Layer 3 of a small transformer language model trained on English Wikipedia (14 layers, counted from 0, width 64). Numbers have three digits each and are written without spaces.
In attention head 0, each number of a token's query is one row of weights dot the token's vector x. The head spreads its attention over the tokens so far by the softmax of query dot key.

Query weights of the head. A number n stands for (n - 500) times 0.0021.
q0: 379652443257550568558556461609531532483536526564423443589460396391525583568559491601481388458519385715562723603553459450559558622538492324453587534476621463525528626384352584639437497460573619
q1: 582615390548437563369659496478477512416598466528576490481416443486553399405590605499451532375409381545384553359527410568468503549426501308573405405520501422657462616542457523522327436431397516
q2: 599422520569458490508443421351534499692432372624353494400509551549498602452685429482622527514819557543610491695484684444527509380446456696513581454545649488302389561592744496537483587519768470
q3: 618430633508458525469373481645648493515444458385452544616413560575536398451516609503545553503519469553557555534441595524527574385425390509650396498469443541554510508445426550365495542537403562
q4: 534532530493493456521453503520596636513487479429470424442435543388574425493484576529446609494530442540471580551449494588568396480524306427588459517475338527564537536353326522359532464525350470
q5: 436653486439533547671461435473557650521500540582498583460460599501442488454530426646479497433470570463519685531423500474470563531516537463337547565444468465453440498519542618479430455586483492
q6: 652281574640433473427355427297569423520573385358621578515556302522403371486657549398543586567599470532581441549511542649445479587404550422672500457568615473508464589504537473462576650567596560
q7: 304634486452364317640367407460586647506533607483475586499430637396543480488570551504434589488300564446392535506416438389553428543627563393543622511476443418545533508542514606415431345532453378
q8: 396420388484509485557441449410456529597556413536517636364445425560619313627520475500499430614561650377409508542344523373603395578366437632347519386439526388435536337745655612289577332624398469
q9: 693485383445643413484713575504271475299596477531555441581497389489379584559554498468660455521582482593581495480426492578396526460407584410565304293325496460489488614436416532478564467530296690
q10: 573553407527255388462556291598410393332666489441532462460380533509616467565485496451620382517490543410352362468393507498688474598545557526355340467486483422663603487652524546427492458494211425
q11: 482626655465338469532431398483527561529525463590606611461451584459556482269559472576455681491493368596532468513545547644412481370539500439537490582592571516571498524320417475492410629318536514
q12: 519514607583408485515255340500646420613399386379353465528507733468595414502566590551410448473476438396466293523579470476495380545479384563499635572577490558550408393501602416418400558392559437
q13: 500692438617439313583492402524480496421550447548554449482443556506580524640532485507456531585511472459274392608567467740566636620517640483426362674550467509587533611565475651488430514512343519
q14: 597505573564457427548409649600406399523342475482521521526496417526509474505418426614422354503435534378525339501614426486478576474449421423571449457582466613610576411469435292466429537367461564
q15: 517324447571509601451455570581549505533523615600599432440535369474414475495476486444575570517573530539455652553492564489492507490615483523364521441577382476348423438484490511420619502610633533
q16: 260411382586649689520570556506502525554534751524586559480568273465501545496373539423500599458542493563496815489540476495488501718542476391434471477580515553349498377517322642471517474649714566
q17: 411399582585474559623525459592486385464352520416518424492458549490491564644427477572404432503367593487440372519671546590517486427487431459480405455765512678572650440534535431502439474488399408
q18: 390279425436598618489365581430503684601502512428550517431520340404564312486379538535390638403478556604595957554588568493393429592478499389579518425524435493438522450491388509545437527592510520
q19: 511444580538377532486541369478725366597438464582501390663427520634423660591561505404595446536665536525380365422494454271419440452514359551526573525588548520473474498487520480450620550396544416
q20: 512484559329451503474575361546602508559486466634428487498452497494501599650545557443491432512475456606330651499568488510490625610539513503401527654558486449385459502651472578480488500582408453
q21: 406425520467433545517475479515540520580481519431458421621680482514493476539509586524584715531649590536544578490441597521495305475449488574581581557526655457467640625435490538531563624480621406
q22: 510605453365546390404528572474381617464534459377461611544574514473562439393529484593396543571537528531561470547355490599611403469368607578539451604424583354438550656530528446622457618445438548
q23: 639585496629629502495602537746495419421579572582515489554626423478471600455534485373491457511571380332474432356473417468465539485427527470566433506486636556465429436515464483327496451521633514
q24: 392702446746474452413685501605421454274547487643564435450612520545459617471490396407624528540592401381401254367405439513560587568600552459374460532492562533558445408396419556359634452439633472
q25: 460565590470663437544449496475391604442424486395555511430412571449450446480480431588265423434312491492550457613599497606553560403544453428559428449668419633463552493577517416459388431679398553
q26: 508642472535566473484617593444352469541563523434444473470561541366495542459461552541458584513565419413494519380305519554512311558437450630556401527475588505496546369449580527526523556486502643
q27: 468497578492512536672533418448518451472503452407626531436405654488470526682477519565441338372397599458559494602594487668451499445446486525479502449639426665513594516465632524521445369641437518
q28: 428349420571431653361509618519473473629517495532550377627584481536510614454505576497605641635491702559521512440484524457383437454531663521518495483472520426419538688434357453484558583372587481
q29: 561309478525417660550559561656554499476534521579522489691457395500437468508546523464605463392574564553571549435644488397378530416644368481516414446429521522419443538411391496374582506533584490
q30: 520441527500326511529465401645561462453444435534446516449473551522498360464475332498537289412499531554524270455578629424532442430492491416476445440519577419505301448473560368462539585361467264
q31: 549529421534432457434600513537492475408601490663484474574640458545511510422555520396598515535592400446363406293417431450462516544517524490454486589347650326501424590518505529458645520431583556
q32: 672558544353445623486557395564607486478523411546391403559451562492503494649473541516485463407427446545304342498370479632683483458434345405558368616483440609518583699308344554514409441491353599
q33: 641576634808460314553415546447297419364356314439581451507601562677452540550509562650570503500499403303438090238499490717562469469238433696420541545722485496529526546595664397377445455484352601
q34: 433528350361411442460465423495508493557564695535495488401399421354408560493493611539411596386481526696528603649463505464473493623684588346540395421436458548429476492460312517526457373491592507
q35: 439521587441391508578453380557513482465609506611526542532526519523565367603500500608546458569567510479345520316516623678475423628542480450468453554424439547680568446500437632401484543506550278
q36: 438560562393376450666519486398410598426501386501547642469511582494595512401402434453406562455403539418235472387468496525488394457511541509443414423437463452598458412777550576470494477552487366
q37: 539544385497493576507568513553405365482447432488402483513546579517543490493538358521553414421583580509489374450592517424546658470375562587435533675538643399585310491517493465577441528442535626
q38: 448345419630460591479493479564415570539517453591618403386330294514460423488557467469605551528751586598683710497364526404518532646176363485540610344422443448566416505402512615407437458627491456
q39: 483579451527408413590479413416665551568559440513492508331663507527500320463586348530446566490507640324399309464364582615576487694289621623434440530467707479429420456653505577345388490517442371
q40: 480408672442524477573519653353436382538511601516544418609386601563384728506375508454533461438646545518567475495503635404447516377593573591442382302415501564553536368630529429390515438507525381
q41: 501550510446433571505425343505539716494539487607552667472483552420409404593382462408576451482569433639528559609430620403514579586510445427503557456274324512565540514450411631557467436623537528
q42: 585397461460378693468594451540559387626593564534485483477509429521465701421662546490579346406632691516651548494441395527509488673394484596408477524465656506422617581473565504572465515561526633
q43: 426419541580522538472473532396459505566524519612510644405568385457498430415585606475524590619364436525579619497487521543399504519428566514614626482536477526448523557377648471472449515448567466
q44: 513553612720451385615367532346416280504334484281421388510434623450601353485458554583284578570324395502332281441627459606553342466515581617547577657796591542539326528445556301479428658293398430
q45: 341626596531662338621537444418456585480498445563671572399536513481463444601509465472399434559472660432493387535401665679525612539313526660526486597571390528655463454471591509337474434650517513
q46: 391777537512466288579411437368416597278359525386476575472447615429514469623465465547459639484445342604375471592615549702597497427666523347526400666545270516687591460381291480551397663452342379
q47: 497544447431462502421617601519548509502541564645634620615472393515468793593336617448610468471564652395468647457457407523464595563367459476285469387471232488625751492608524509555498415604522636
q48: 586407297577778781307732726739533607503716829666700646476439020406320679337384600271678547424662510608784986355359310358340525528523495463593335271234499421435453398628422596429596297687876621
q49: 467481440388534512483542655567424659396626545645608690380511322443568517433420608432512741625442481626488813489374507530540571543390604481518274513404381347589591484417351515600352547538507419
q50: 296580315576561651573771474461424643473661481634642477425563464434355625596417426383616505442571490543557628433452472579484577598564583447402346479476542587394546534511462794401676300702579641
q51: 516497571465259371499541505555528329561478474588655437444446664660675660580513544526571453586417471373487365546531529606403630555610569434376503512429434557534604718463580343643538471272592490
q52: 339615503571610406572513418269397539462502577428523638359563578427467586523439523489427546588462455364353442441331433576570400575332619598448606629565398400668539445574604486427471442592486527
q53: 298451471640534585533617474513495543560558569542469465551465491404350578439430484372639645531690460527435507400266398314517310547643414356587534394394586406445402214296287622399686563533673486
q54: 583536379517348527404639524482472406537634552453396516621656561488590540516523513481563367470490368399419342429567373584477428649451543499366471592581703537401485483452554525463534543483390547
q55: 786484436475206490602466509487527388477487458467472461579438536550593423397508584646480372475415477409515353467662504563395561595415613493567438378443587370417544640541652451582406513441405576
q56: 473486384564469517406505574450633586539516486569470504525578390590430426382477455411635644536582522533459509391396517326499545591624446488457572463304405395417431382427339625545557559440649502
q57: 549578425696363582487595440506473320403557527659468446619657561562488633547564458441607449478492437329313222237562468543450466514517477514293520545531626506502548438452522544435615488467467601
q58: 574546353665422481381562693367359520461545560508481503588600384476555438385489565464559561517524458388473383381495347413462541513486487452540465478337541402563552528457415483485583592386531652
q59: 456549495639584492576459394437463473450486455390491536498523645514500525656458451522410323408446533465496404572598429561483459424447492575428507428599459686585511431500646427531455427560399462
q60: 397487543484511509638518381600619515394446439502565475507432533555397488657569445493461338406466672561491409576601515551541644404430459498389498408584496565484452524475458513476499433563471314
q61: 530587538402484328544602481544505463421420455637518386484448613660450474619509448538486401438453506409378356428586493508586819449688374617213495527463398534473504404508519518487560429489325562
q62: 490508524579353452538511453677649208421480529682573386597466559537571643609408433513608236454430446404424307497762557563473653507627460529363464487613428719524528493672542444479498435445492488
q63: 557310541353609591492353550559611595600436508442475494433495392508487376475523609533454578517486682639619722629547619402465482374352435580619521418491488489422482550499487420526440546537543380

Each question shows a short text with each token's key, already scaled and adjusted for position as the last token sees it. A number n stands for (n - 500) times 0.00064.

Then comes the last token's vector x. A number n stands for (n - 500) times 0.011.

0 " the": 454444401549452506759288450681666412350395347614720453641396445584550548519484546414532466586526449485622554694532318679405326623613458523424444652700654347510512525451448473505441462345411560
1 " f": 596650383440393501552428481599525489385246263514496338511491394434557543623670612460470353388496414516434832515351521362471487617613509622414531555558697504608699451367542365442455373510384408
2 "ish": 635543546486319478618438531588563571312399336577621350752482413593571430357533511440565476478403578593407591596598502661498431636576493577390554641722580379489615415413518266477440457353309718
3 " four": 445515523287335509517390342538516532401214321607486339543516292542528682602565558329625472499517638615480570412497477577519442670560490471446518632646613326474754400422577473559399358375384535
4 " ra": 464455596267429539572428482491508419445177270483552285491499422614546549597547642423545385405549539572462443418502497426394489680640487474353470581579695452615722459365571484427399321322349416
5 "w": 306385705413329365589415572655562628244365308516656356710452327525523354467477582484496408581438428484543481535461640450544548543675500561452567574649534525609591461427497322548556427442298642
6 " s": 402427499469504582538483585499496447458227283483556217526478531561565379551538642438535305376511430467547364430476608356420546593705466553443476583523781543641625433308558386423386346429309452
7 "al": 609490548430433502571382477655556479322362308585651349651510458551596562440593546398556459452442398395607408318488598546485471730611438541326493585723641346502653509379463314451423390311314586
8 "ted": 605553436481453503479462556638498572307385341624505263636521438602497579438512557422564534323491519462598478467382576562534534565630404449358568711606742366440722401439599344566379388372241631
x: 442343541479541660500629542495510437484632455500586622583574187540415478480419388487813459485628385478558443430519526422561474488482422510431446632529645515369509456447576618472546518436609480
To which token does the last token give the most attention? 3 " four"

0 " S": 422569327400359447650253503514572555383375227577731274704455511632667379386617590388495323420427373391453492636472412528502388649609545460544410522562661449494575461438457298428383313322372520
1 "erv": 656633321388471470527363587479477471448184393285474271544388339433483560542544603449449418369455365446416729581510473405401539669736488551388568592597652578469595435451590245535341294313453527
2 "e": 578534409401443407587484594451494554505468287471443278728513492682608479347610604471546482313412474475480496526584513522461472614664496526364468559648688132453633477323429273429399418332247702
3 " with": 463439526499397556504407399651593453326237314694517377626502455633566756515667555391601523445557648584416641448413519596485465587489412484426522719618742275455755407352559455450424451344310608
4 " l": 400409670317377700533465431550601488346251249565655330564523412628624427564615673439528314445497651598481601497365592454396492644626539578398467548615726548621708494357525401389434368369330430
5 "iber": 315352670291467487513526618583408499396194467436414320604402370481482566519542591439484489375518473494546508484419537341412559554687492478297527656753633448457730329486517283525300372372307641
6 "al": 421404633298322556595427508644554498280352346603662444680500444496485565464570602479481474405442236431559531412425623442446437701643459528324540648819698364509699443424513369436377378365378546
7 " am": 650496425531611487504405389465535447420217317555566293527622554563522684542625564348559444297538464389561433392515454325672509590457488458408500564481679397517828361172547425397316375357447450
8 "ount": 835602522301300619526444483616541593348309372614649443714471379542507508449547587495495453551426551380712520479474595435521561604601457634350606626745699314576670456399520351443450471379333611
x: 632371537480527543522633384453522620505623450549413401485451293573496405239613427350604472558734461529555552559404531495522521671523420464556396543400486644370605408455385539520501445511454498
To which token does the last token give the most attention? 3 " with"

0 "ing": 496516470464486454559477553487477569411380370589506265619546523540485646446570510382541535345522447494489536550582510552519472590579446503374543686612674314456699412397567361521338417347333625
1 " them": 549560505434400464530457446551495518409306395508459356425584457520368646681468521385637554437601485486462656467517504446523497568614480486402538650553687486433792455371656520567315409411487453
2 " into": 594518542504451524492412498568530475389273370589476328622515437615521601523526540368608576436583560594426571477499516504536500485508446469498543696594685311440734374372622496551367442432329592
3 " the": 577535373543424527694341522688642416375389395552574406581519497593525632559466544359553562551619475448443519534597498609436499590498416473463479702603670285438640522454539533545357469347417530
4 " f": 433412570212442588526490493585508474400264306516495362498501407440538542614638599464479372397504585584419538434399546364475511597597499588418528553537676510600675455382543397457463388505403414
5 "ish": 375411581422341432582395518594543557333411366578603367714487426581562443382527505441558482491422448480553519420553556607515460619567476562402549625694567405483602420420516299478443469377341689
6 ",": 489426544552513505446422609560508438474301342485464366608410372530540584524588577435508501406492394532482475482612453520639615535497384512484514661574756248505652391329484420532450461412317584
7 " and": 597496496505504495469361506546558473364304329602551375656572490582511547477544523361561538475547398471550542426541515462665575531451436426481459664563683315466725370301559451454389457415366607
8 " f": 607581515491547632488556495576488464401263307528494367497516408443535549609649592465479378400502495409611215420515550392476529606585491565399530555528678496597693456374541393448468395495399415
x: 526511504444450634400567528547582520434612496758550444443478419524519557482564570338520647380426451402559579531551392411438559515600484564410449322366420597445440495445406469450701403512786454
Which token does the last token look at most, and with what share of its attention? 1 " them", with about 60%

0 " 4": 489489485458306566550425330421494424478253309631613298530461380455561629588717611359544324381507392392551711647338440626515381768581487553366442598629691357610612476472479471515385241351414403
1 "7": 624510536282310525457455468385386397513245384495424224485466361385483696578664593392484415261521543440516690516495501550590461740556468503388487621502733321568670428439549414619372239336403407
2 " se": 579549543296367510527426508608593525337217247538559322515579350486428446574557631534525344376458588620385684499459521479449444696655503513324574642493785556684741503340607396500498289430328401
3 "ctions": 532538572479465362532442579547587548413411324492447255544628643643406600541453597414572611300593547555412462526667547440625526621569465446399617727600786311431862447284603449500242441393359562
4 "\n": 524508543539444451527366450604567422490375376603485246375630567493413673678472505362546577468702455519495441417699511544695488736333340514290602761508784337488746508386645611505332467451505378
5 "1": 530571319441561527474455563448400464525226433516435242458531374372448745609665552339539414316556457600443295382571533597470515688552418527375478684555753272602604454408540465572330244305443387
6 "2.": 531485520626572342374441405542561427394338425703534430561610439523348588604644433480554627473513404425582538405598579530713560653345314476356637813459772256383752335270513426463460608459529547
7 " \"": 545562414498489447578310384715659482297363264790705268672519394656588490458555549312627469517526495385633464263564583521539533668467427450458505718612663389451683408432505424504412383388370532
8 "S": 657558470586560463574283489541484502359358227600696253760413485667657428355661545387525400413402513367629517287546536380551420648550489420540456610560645381424570385430462286421385333295392591
x: 514523378556497588389377448537470509600642646589619745527510404491294511574506759505697437343472536630623533445548498578327579512498441435479609471407468578534519532458511509405515411476538511
Which two tokens does the last token look at most, in order? 6 "2.", 7 " \""

0 " Pro": 441625355551298363622353471574496536363307351537535394543496423525526636548644511408527488334582467484537651548493367404464401653582510489410460614621645356441711389484587416458279411452410442
1 "fess": 532523453419499535540388558548568509437227369508535277572450353531427488596572577479534436406477439482446580525624489543490480619643460603349622723635790430520586398330574327493392419363407523
2 "or": 519511428414496421572483620507476507448289349521563338576462429522451537486541560508508442314482457475425477564495433517345489685748418507240540659622735370554605497448544394495402339321323486
3 " P": 691562565493330532629354536527467559399392312595655338711426475507575350421681478399480337428440601593320481495369539449540418581577540577503429546535659467474533361501500287444353403432395557
4 "eter": 459427556574517333580476549524462638425363368519536393680521446554468503393576487535531499398379604512406483555475534493596533607603437590334620624556684289521650382316541253437454519352302681
5 " St": 376393691356319497586372516667605577295425317620646414713462304565575380423543512455516417538418512468505484412422562434467457593683505454495536587576534615385564419513523276501508441447397638
6 "an": 501490469520457362461455448455498583460312388488430259647567476499481499399535449394597490397431454463611428398478546512598492658602469461363548643629647379460649325397575259506364456327314694
7 "ley": 586515489466446420515422481527477584412392434573514395753517391565508556397580477438580537450398451474539479400476553541552485602579451571377635690720619235426631360398508299497439517349343751
8 " Har": 635569415452444565573441494577508595353353347558606339724494367544531388375521500418536445461438493447687496340379589354576476579641486456414528615664636452451633358485608312490407435365346628
x: 562504436447593672590492604411442458467592503558554516589410314527486525361550728378576498491545482472533719608446615335550471625499414502573520579542319573391483582616472683446515574520622593
Which two tokens does the last token look at most, in order? 8 " Har", 7 "ley"

0 " serv": 534539471531464484481426471478508546478223433433436321394571404437364607661471640473497432366566427473415662518540516454500511607621530503375595623502694527605739462433682538571372326444432376
1 "ices": 566531487479493410586442617530472549413406373484497276563530603594422572466458573482544587312517448476483469514646513472554532590601448495367534665612733281468752400353569430448307473392385575
2 " to": 569485557576503512500440454587560504377272386627526365599583493573470608563556560397579582488585558592417547503504535507572511525476434487416579718661717278502770426329618507500402463391363543
3 " the": 565496395546399494712354545710620419329417423549628470589542470598461637546426549420550604530606481435458544548617509627411488631519417460429539747587662298443655555473541559562417473330437537
4 " N": 429460563378358549559379564561440486392292318489546311629415345533620463442603581390499392488465580610428443385508495533406476663569516446433400550544626390499638448533501337506411297332326528
5 "uc": 356450656489434548622427572494439457464287327448629308624367377561571357424575593526455340414400551496468424517411546425434486520694485554387432522593663443593494449450465322453465389359323541
6 "le": 450383697432397535544463473615578641395481248584644371558534408604514453582452565442494437514458378438640376464468553426485483624669498493350534557715629493470747553396521424454392402414401478
7 "ar": 503531499518470503572546605410339520509279355426475281586490350496543489447536604488531411294445414465527359498410532448455473565677499493292510601605647397618633438442506361532485351371286553
8 " Ind": 577534483539496511587450687501401548332318382526620377647417365567546565444550670393495400310492403480580418409404576384430491482645534412471441654594574562471587357570523356531386274411409570
x: 659521621418571552473506679612427415528640585550583633463495336404563673530406616513687436588619557535531552562503510475472587608454440424577406435394703557480606586561472619509636426532650546
Which token does the last token look at most, and with what share of its attention? 3 " the", with about 60%

0 "om": 351480432385494471604462589476375533466283344474525374652458450539530608475650554436518447343429484477544630483596380532367511664642513657274506617657682209544685411344427290441403390316298613
1 "ist": 560579366482569338628485661562476669349357302566607305649442286470464383458539597535516444408432316530329496660597486539485469610706468595302581681617758431563643444442567325541498407473287564
2 ",": 574535514459405610442470654591509446422286294536507381667422318532539602464687535477497524377442582525448482484591482685575557611519398524458528730552780191500711393311455352511512470340261610
3 " World": 505416633406221443678409543556513578341443394741678414720564405640575552444592424332554527439543519603383576391526506543513395624537469499376492706703488391358736322425517340427331479392433653
4 " B": 457504486360363559676291502527455511359283259509642258716448391619635466398550622361576339368463694605420482437348556336452465596625544485499429569532661510500553365483543346475399293358370594
5 "ank": 279443647505354412590324469464494644412319369611700312765470334584495421456506591356513352512418511543578440549500620418652471510586548628462536632728550455553544314389460268526433422359422737
6 " and": 486502517483478533481353460566571480308280318715590420691592461605518604477632482357569591451555356390601570370516521496635565558436392413484511754587693286399780317287566439447389477430346618
7 " Pro": 461557660428583538697451456646457508341341320595574421585517431553549662513695505378531497348581427372614396227357596327469423676542483441418434624628643285396748390506553414444272414431418461
8 "fess": 588505500554474355520373516549515474441175359476502202592440360523465490572612599455534423379468457465571437479520545441571513633618436579333616728632833365518580368318586278507366415361356558
x: 744536371554440558482437417575429478727598425589555595432488316408352473538579508285508473449658558524564634420505545628348544616544408415472567472405599515440499456663501557444527480585511454
To which token does the last token give the most attention? 6 " and"

0 "on": 427475472415489410601444578495411494493246472442439329621416357499452535421579481484532476391430508492448631467551514438364551554727425610244545649658693361462580339418504302481414495328340695
1 " Ph": 553558367511338518622289509575577492330374303647700379713413463542558398431614541390501347480454347443379606667401445570514369558564565523445398559669589554481518354499505318402379376422460581
2 "ill": 601519511483436452584430523543533589367426389581638383786490435623543391354544490453561457465375430554351544636504471565473449537678493569338617609667556522408510404441529215486448450368306781
3 "is": 656467468459404396677453608608476531393448336503574355730410470562559430313613531512526472358370468527398462519488486561434449557658458605378519595632702280482532471447477267507448449410244674
4 ",": 428478530476463535436443624551470459464305329529459370662396326501539598470679528462491515356451535536471449444598451609595561583524389511452532708565752219486657364338481332538473450386273613
5 " Ch": 332428714474314530587337492516534593374310300637665310681482414518564323453608557389466322531454510522557536456414584432590451558599539529446428553621620496532598347425544298414401399396393544
6 "ief": 427493651395391468572444611597422556371372397602548396689473408520450563418578538460457531396457386429577459422422581500489487550658451526373539720673682309417721384459536278502357446386331681
7 " Ex": 385545575455529451608480540567456464406372319566541302553541579547496519514642500469479462260538461487634358340450568351564402599575497503253462627609699375491723348372535371335309496465385490
8 "ecut": 621571408513450476502498538620497491392262422480553305560473291514437492543556572508472476420462504397691349446434564395540554631697431557279655662619746460468682468400562334534430440372339555
x: 617375327493515510560543416624403506584612459436526454432443422469428523366602596266568372419654466551632638587619518523501438665599478546497435494460572432464338560572494695469522576534687507
To which token does the last token give the most attention? 6 "ief"

0 "s,": 525526419462432574486469610621595465350357291596564400676468424627534600452611527449546549403459426449450531550575495636544479605531443487425525683588721273451726411300474365454467477331302637
1 " an": 592550459630377560590436390659715534325336306624613419545571488552494542578489437394589521632552427583411562596440517600474452646616453445481454651612681464423767452361616458413359487345382465
2 " ": 523530471393443537552455583405396410572293418470476302388529590402421574574581559427490394299580463393623423407448495479511551664540460530439358566380785348637631440407573542469307326418478282
3 "ess": 541504589392431371585426550622531611344360325505591313622463446508461522462557538509539464394402610595373511554566523512537453651661481576297591648669740454523674467369534275474429454360358617
4 "ay": 465497572429417431571437617576508546373404384578530322759464449552518444371567462436579498439410565531471481526532543568501473574631461576335565695731669384461535401412504218493417460349332739
5 " tit": 524463600347439403519460521646586494447352336520427192418444420445451533678508556418574462407585541573457400482540534460485450634606416520238575706644763601456617479431606393511332441519438467
6 "led": 511456617408442480447554504676538489399391360524398313485532421486457661558555504496533571370551466449496495493505509619465585729608320453243655719550722430396699523502603365552391445404329544
7 " El": 507519532453428527575471530625550458387402351534606363694454580568567399367623446487533498407455447429704553345444586427496494665610402502325530643683726392411585445454510299379347523365318617
8 " sec": 505508496551512613560571645528453396486221387491472292466442337577496468608528608486557399343548416468579228516522535463338495550731505496307497610586707531592626454447578455500407357390337437
x: 729548643611596500394577480640529464688565466626518366407400286453463528474555596322510510459597474385560631463376469530442576534555454460514637509412577478435376545450459501453541457483668672
Which two tokens does the last token look at most, in order? 6 "led", 5 " tit"

0 "om": 345479429380494469608461593474370535465274338473526369659457448541531612474656556434519445336426483476546636482600375533362511671648514664265506622663690197546692408337424281438399386308290618
1 "a.": 604591566360406507437512589450534407517249420531300254572550401562461459543581438443625573406517520522346558385656645473654530607495412521354564713522802292471735279240565338487403543389356619
2 " In": 546530589406350420553378592564434525362234330532523215649465401557523503467626517358569513292550466624328490408562459459571403541562508427436455668607738260458747318445606390585295361388270541
3 " 193": 625468502231361515676460500562456492420181335592611358553462244434494563605718618393462359411527388522348576458491462508357439585716491600356558629708595375620655428421560413531440287389327432
4 "8,": 382482557332399468430452593569463441440247367466391290647362242474515572502682566485529479278454515520524413424635466642606541590572431534420577737577778313514585370386473281622484399367250651
5 " he": 491479599341433489422478512526559574378237327733523397500661400416342522681591434424562436525550463432591463365501530538545466662671458501284575724543732510541845359214666415408437466425381434
6 " estab": 481493506276483450530519546622461484359213369498480260496519406445441472615582620485507398288532539424668225401480574402438457593625519542210591687622745535660728433391577389508407370491281487
7 "lished": 535488471499475375432445594588478465364283397540368184574525410567403565527433581394556581311599438509583432511492548501602551521541408416303552781573796337442753309431672405606307400416277625
8 " him": 526491461442533460458548509594496524405361509558400400437657474450262670747457448371634643476682543484532439457470528509537562539630390501383666746508758427375880443333763545621256460421441452
x: 531556469511469652473570456325358467362697399551463400603397387709486409472529485374642519464675490495557467353566454426347429569587420480390544482455624545474390536550653617468590513589596549
To which token does the last token give the most attention? 8 " him"

0 " the": 442428373563438508831229436731713388309366305645781439680367429608564561524479558391541457609533435480656570748541268728378277657645447529403429694756696304512515531437433466507425451301386576
1 " C": 653631293456375511608241532524518423399259245577669247779277336623711345376664593365462300477432312437365550632275446509450408532624509533532341519625699400469506349499483264441379334309334588
2 "ub": 582609522180426385535402528346328542533195249510532220619424432556565580465666533328533352239409458578327480426407432438560473586628494615306441546615728346559700330282563235452316315308308598
3 "an": 553500652350444350500466560377444619529208330412363096655546462485479481430521488329601434294453526518542392457588573445593545626672465482311509681698723357473698251372611215537274379290278708
4 " Re": 611413695346377353615368554609511490391273224448450177604504430597585482459644594382494410243517595584358390275436519192603494605649479403426440557498717388329770302394582263460253351442332535
5 "v": 223321746352365514584365428489478511349147289461664332690395392487574407443692565521473266444328447468565458402354580327451454658765551566351535531684625571622556401351455196381484354285338605
6 "ol": 400422604453510518537560533492385511502159391293451202608446370367579452481736522432490340362440330425572415371385612344523589659748460602280459494692721316522624410354454165449279338275248553
7 "ution": 564453534526468393577581575548398514379392301448494189626493448524482475460483638455501500150494329370704296385287634234642452561799493455365528608668731380437808386360535312596269312444292577
8 ",": 646499534561542447441384626554492412474193277501437305686319275545589621501685572423499514388461570397574493491657402528660659534526317500469518743640842135468689323264471326534439453351220655
x: 542536264563517600461487508625405488462716478516471504468451466461506538443562422502931527436474561579630518450459539569377502391663604580556391553418499601539471528559468559537491432429460509
Which token does the last token look at most, and with what share of its attention? 0 " the", with about 30%

0 "fess": 437452406450531631549410579581650485434301357542605330561476343557389464627523591482526447478487486471491586579620484637457456616633454606363629738600783454496566482354552389512443433369472492
1 "or": 462484395419518436564490603518502512439306342535580353572475431526446538490533562509507446335485458470471508572515428537334485685737419512245540660610727378550611513452536408493417348324338482
2 " David": 490493530442407412584509601591505492412415449481489374728473441546492451361580414506584555392436507550421540493526519499395460577649417509288610700625685397396565454461527270512434517351310743
3 " James": 514494514541425360599441607533502536427420481520496409750529487557442514404562432476574568436481523484434498499557535467483474593611431511320622739615681350381622384405567286470392555341385757
4 " W": 406426670449291477648312469625580535329393328573717426723461351608565409410585562487508392562426627575398526490472555471487408641593538503458520563564598449521567507513452386487546435344385605
5 "all": 363480621431315454644368474508469502371384394533652323667517496575552529463540568394509436411464530553486475455513584475525419640597506610315545610704612371491628435416496315466341444344379632
6 "ace": 437460605444409442567433522593533530389366370572534348702472405637537428416561544472556501424429424439584452475487573548543474550584479579386567642695687256519604407400504333504439497395261686
7 ",": 592482521557514446476403584540467445467311359512468402631421322507518587485645519477499528384457465467539477426606433582631574591515383494452558704560741231494652392355473371553499472374295603
8 " C": 668508525517472651560377545562511412410321324582619319687372363596633394424611558405489377488466472409676446365525571376482441547575491491478409546573669419471535401491496341468422389340374557
x: 463538507506473413481435584518497551660678618631460592556385326401492459465469666462663423380474512502617669549473506397470682460630418428530595571470413543480520430579299507405564423514664655
To which token does the last token give the most attention? 3 " James"

0 "ed": 442499473463571411577503591598509614366359353552492234589502481537490594490513569394538503300540499526445444485591534521495491514568449492396529685594741365486679393412600370579345385369273567
1 "i": 488447501412460498556483627457425504504331397466421259684523515489515539366589505397535474368460434532516499489557559511472586542618427556401498644590644242499597342413514289505380402321325685
2 "at": 653489565458496397629379625396419616458301355492649320677488384510500408401527588423550354342418402475474383541509544482562492502628565554480423579561665386629549357369481390544456372397333587
3 "ric": 543498482338550573479517537415407432501247361408436248603411328564638480487532575426598462392446699615480533504434515475467564499604432611423511558570642448510571415322531298527444385387324615
4 "s": 507510515556496313593440584502534589446397337518539282635494594650529567454548601414566466377500602562477433556542554455490524599664481514393495596633692338487647438317471355427349418333315629
5 " and": 388459553518456509470380511590582483331344355660544434671584471593506608473573486373570608487558451453543588438547524557628553542430421437488513714573656297407749367311559446466406491409363629
6 " Pro": 420468677403496512687442475637484509356366343581575441569511443548539635515663510402518495372571507391519455270371558351467428641545493453439437604612629319415715411508546438448307429439432451
7 "fess": 515485531519468384522389528543521489444231379484503245600443386523475484545591574458533441401467412469556438493542536463557513605609442572370602699623777387508562380349578300508383428380369567
8 "or": 508472553584444494594478674502412452472296378518555344569471439521453545481547560507509443313477447499585494484416534494450490661728413476244539657606734356554604493443535399494409345319328489
x: 564397522576615633393630525549545509606464409440557550497474304528399598518497394486576490550582454471550756574423447527487656664453471442583497586396575557349359597544388661414380496504449679
Which two tokens does the last token look at most, in order? 8 "or", 0 "ed"

0 "ia": 420462480415377525555459635426396463506282312420330202698453488571583630369633536374597519273480470497580614509625502521463549621594411540362425695693729143429657272342511241440294416306309732
1 " Gr": 658627456409376481614206468414506477436174286526616201709455284617690336514598664304473268509493348498335622529445515312481502477693579442513363456619473572432586278400445240460385276354406575
2 "oup": 773727418393307280603331488421518570398401364554522347703483504503441567531592550359525557455559714641196673630581528308640375696572555492399541622762588348425786418347548312471206371415491608
3 ".": 418473684394501352395509576456528447465283437642313341639552384597448474544630380433582629472507662661394411343641634449703506611458397495392582722517764232392792210200544254459392597373373677
4 " For": 396455650273518521478449544455402444515114323440407219623399281676551599541575598372590491329531569619432410496489421417415475589646500440333535669638766284471746390418572382543345329202242621
5 " serv": 429393634313464427405473431465502517477087426370340195385548320381341619682505648419494405333589410507624407459525464408553517633656522436335621634509737525602788394460777473662293265405360392
6 "ices": 447446560555477262539470612548438523403391353478446203588519649601395614454487588480528613222515409525496491491449599431678557595632402502285536716664837162434817342303568364416232496381332640
7 " to": 612588462399491513456429387591567515360180346674524306641609496588463633589610577360595596484600423400653549498513517453568543552481390456375616792731815187505870385247656486482364454348305565
8 " the": 499452658418432342676234612774602382295396408560649449610563467623441702572402566389566648535651406581507520362555729523417580727504350436387562854615737213420723582460563580588378460255411545
x: 481603432641550491486506458505504503508439540419420511477501371552447633611482553479962473504627564412492516510465537572512572543466481455549494419532498364496591438600520776604572499559576519
To which token does the last token give the most attention? 8 " the"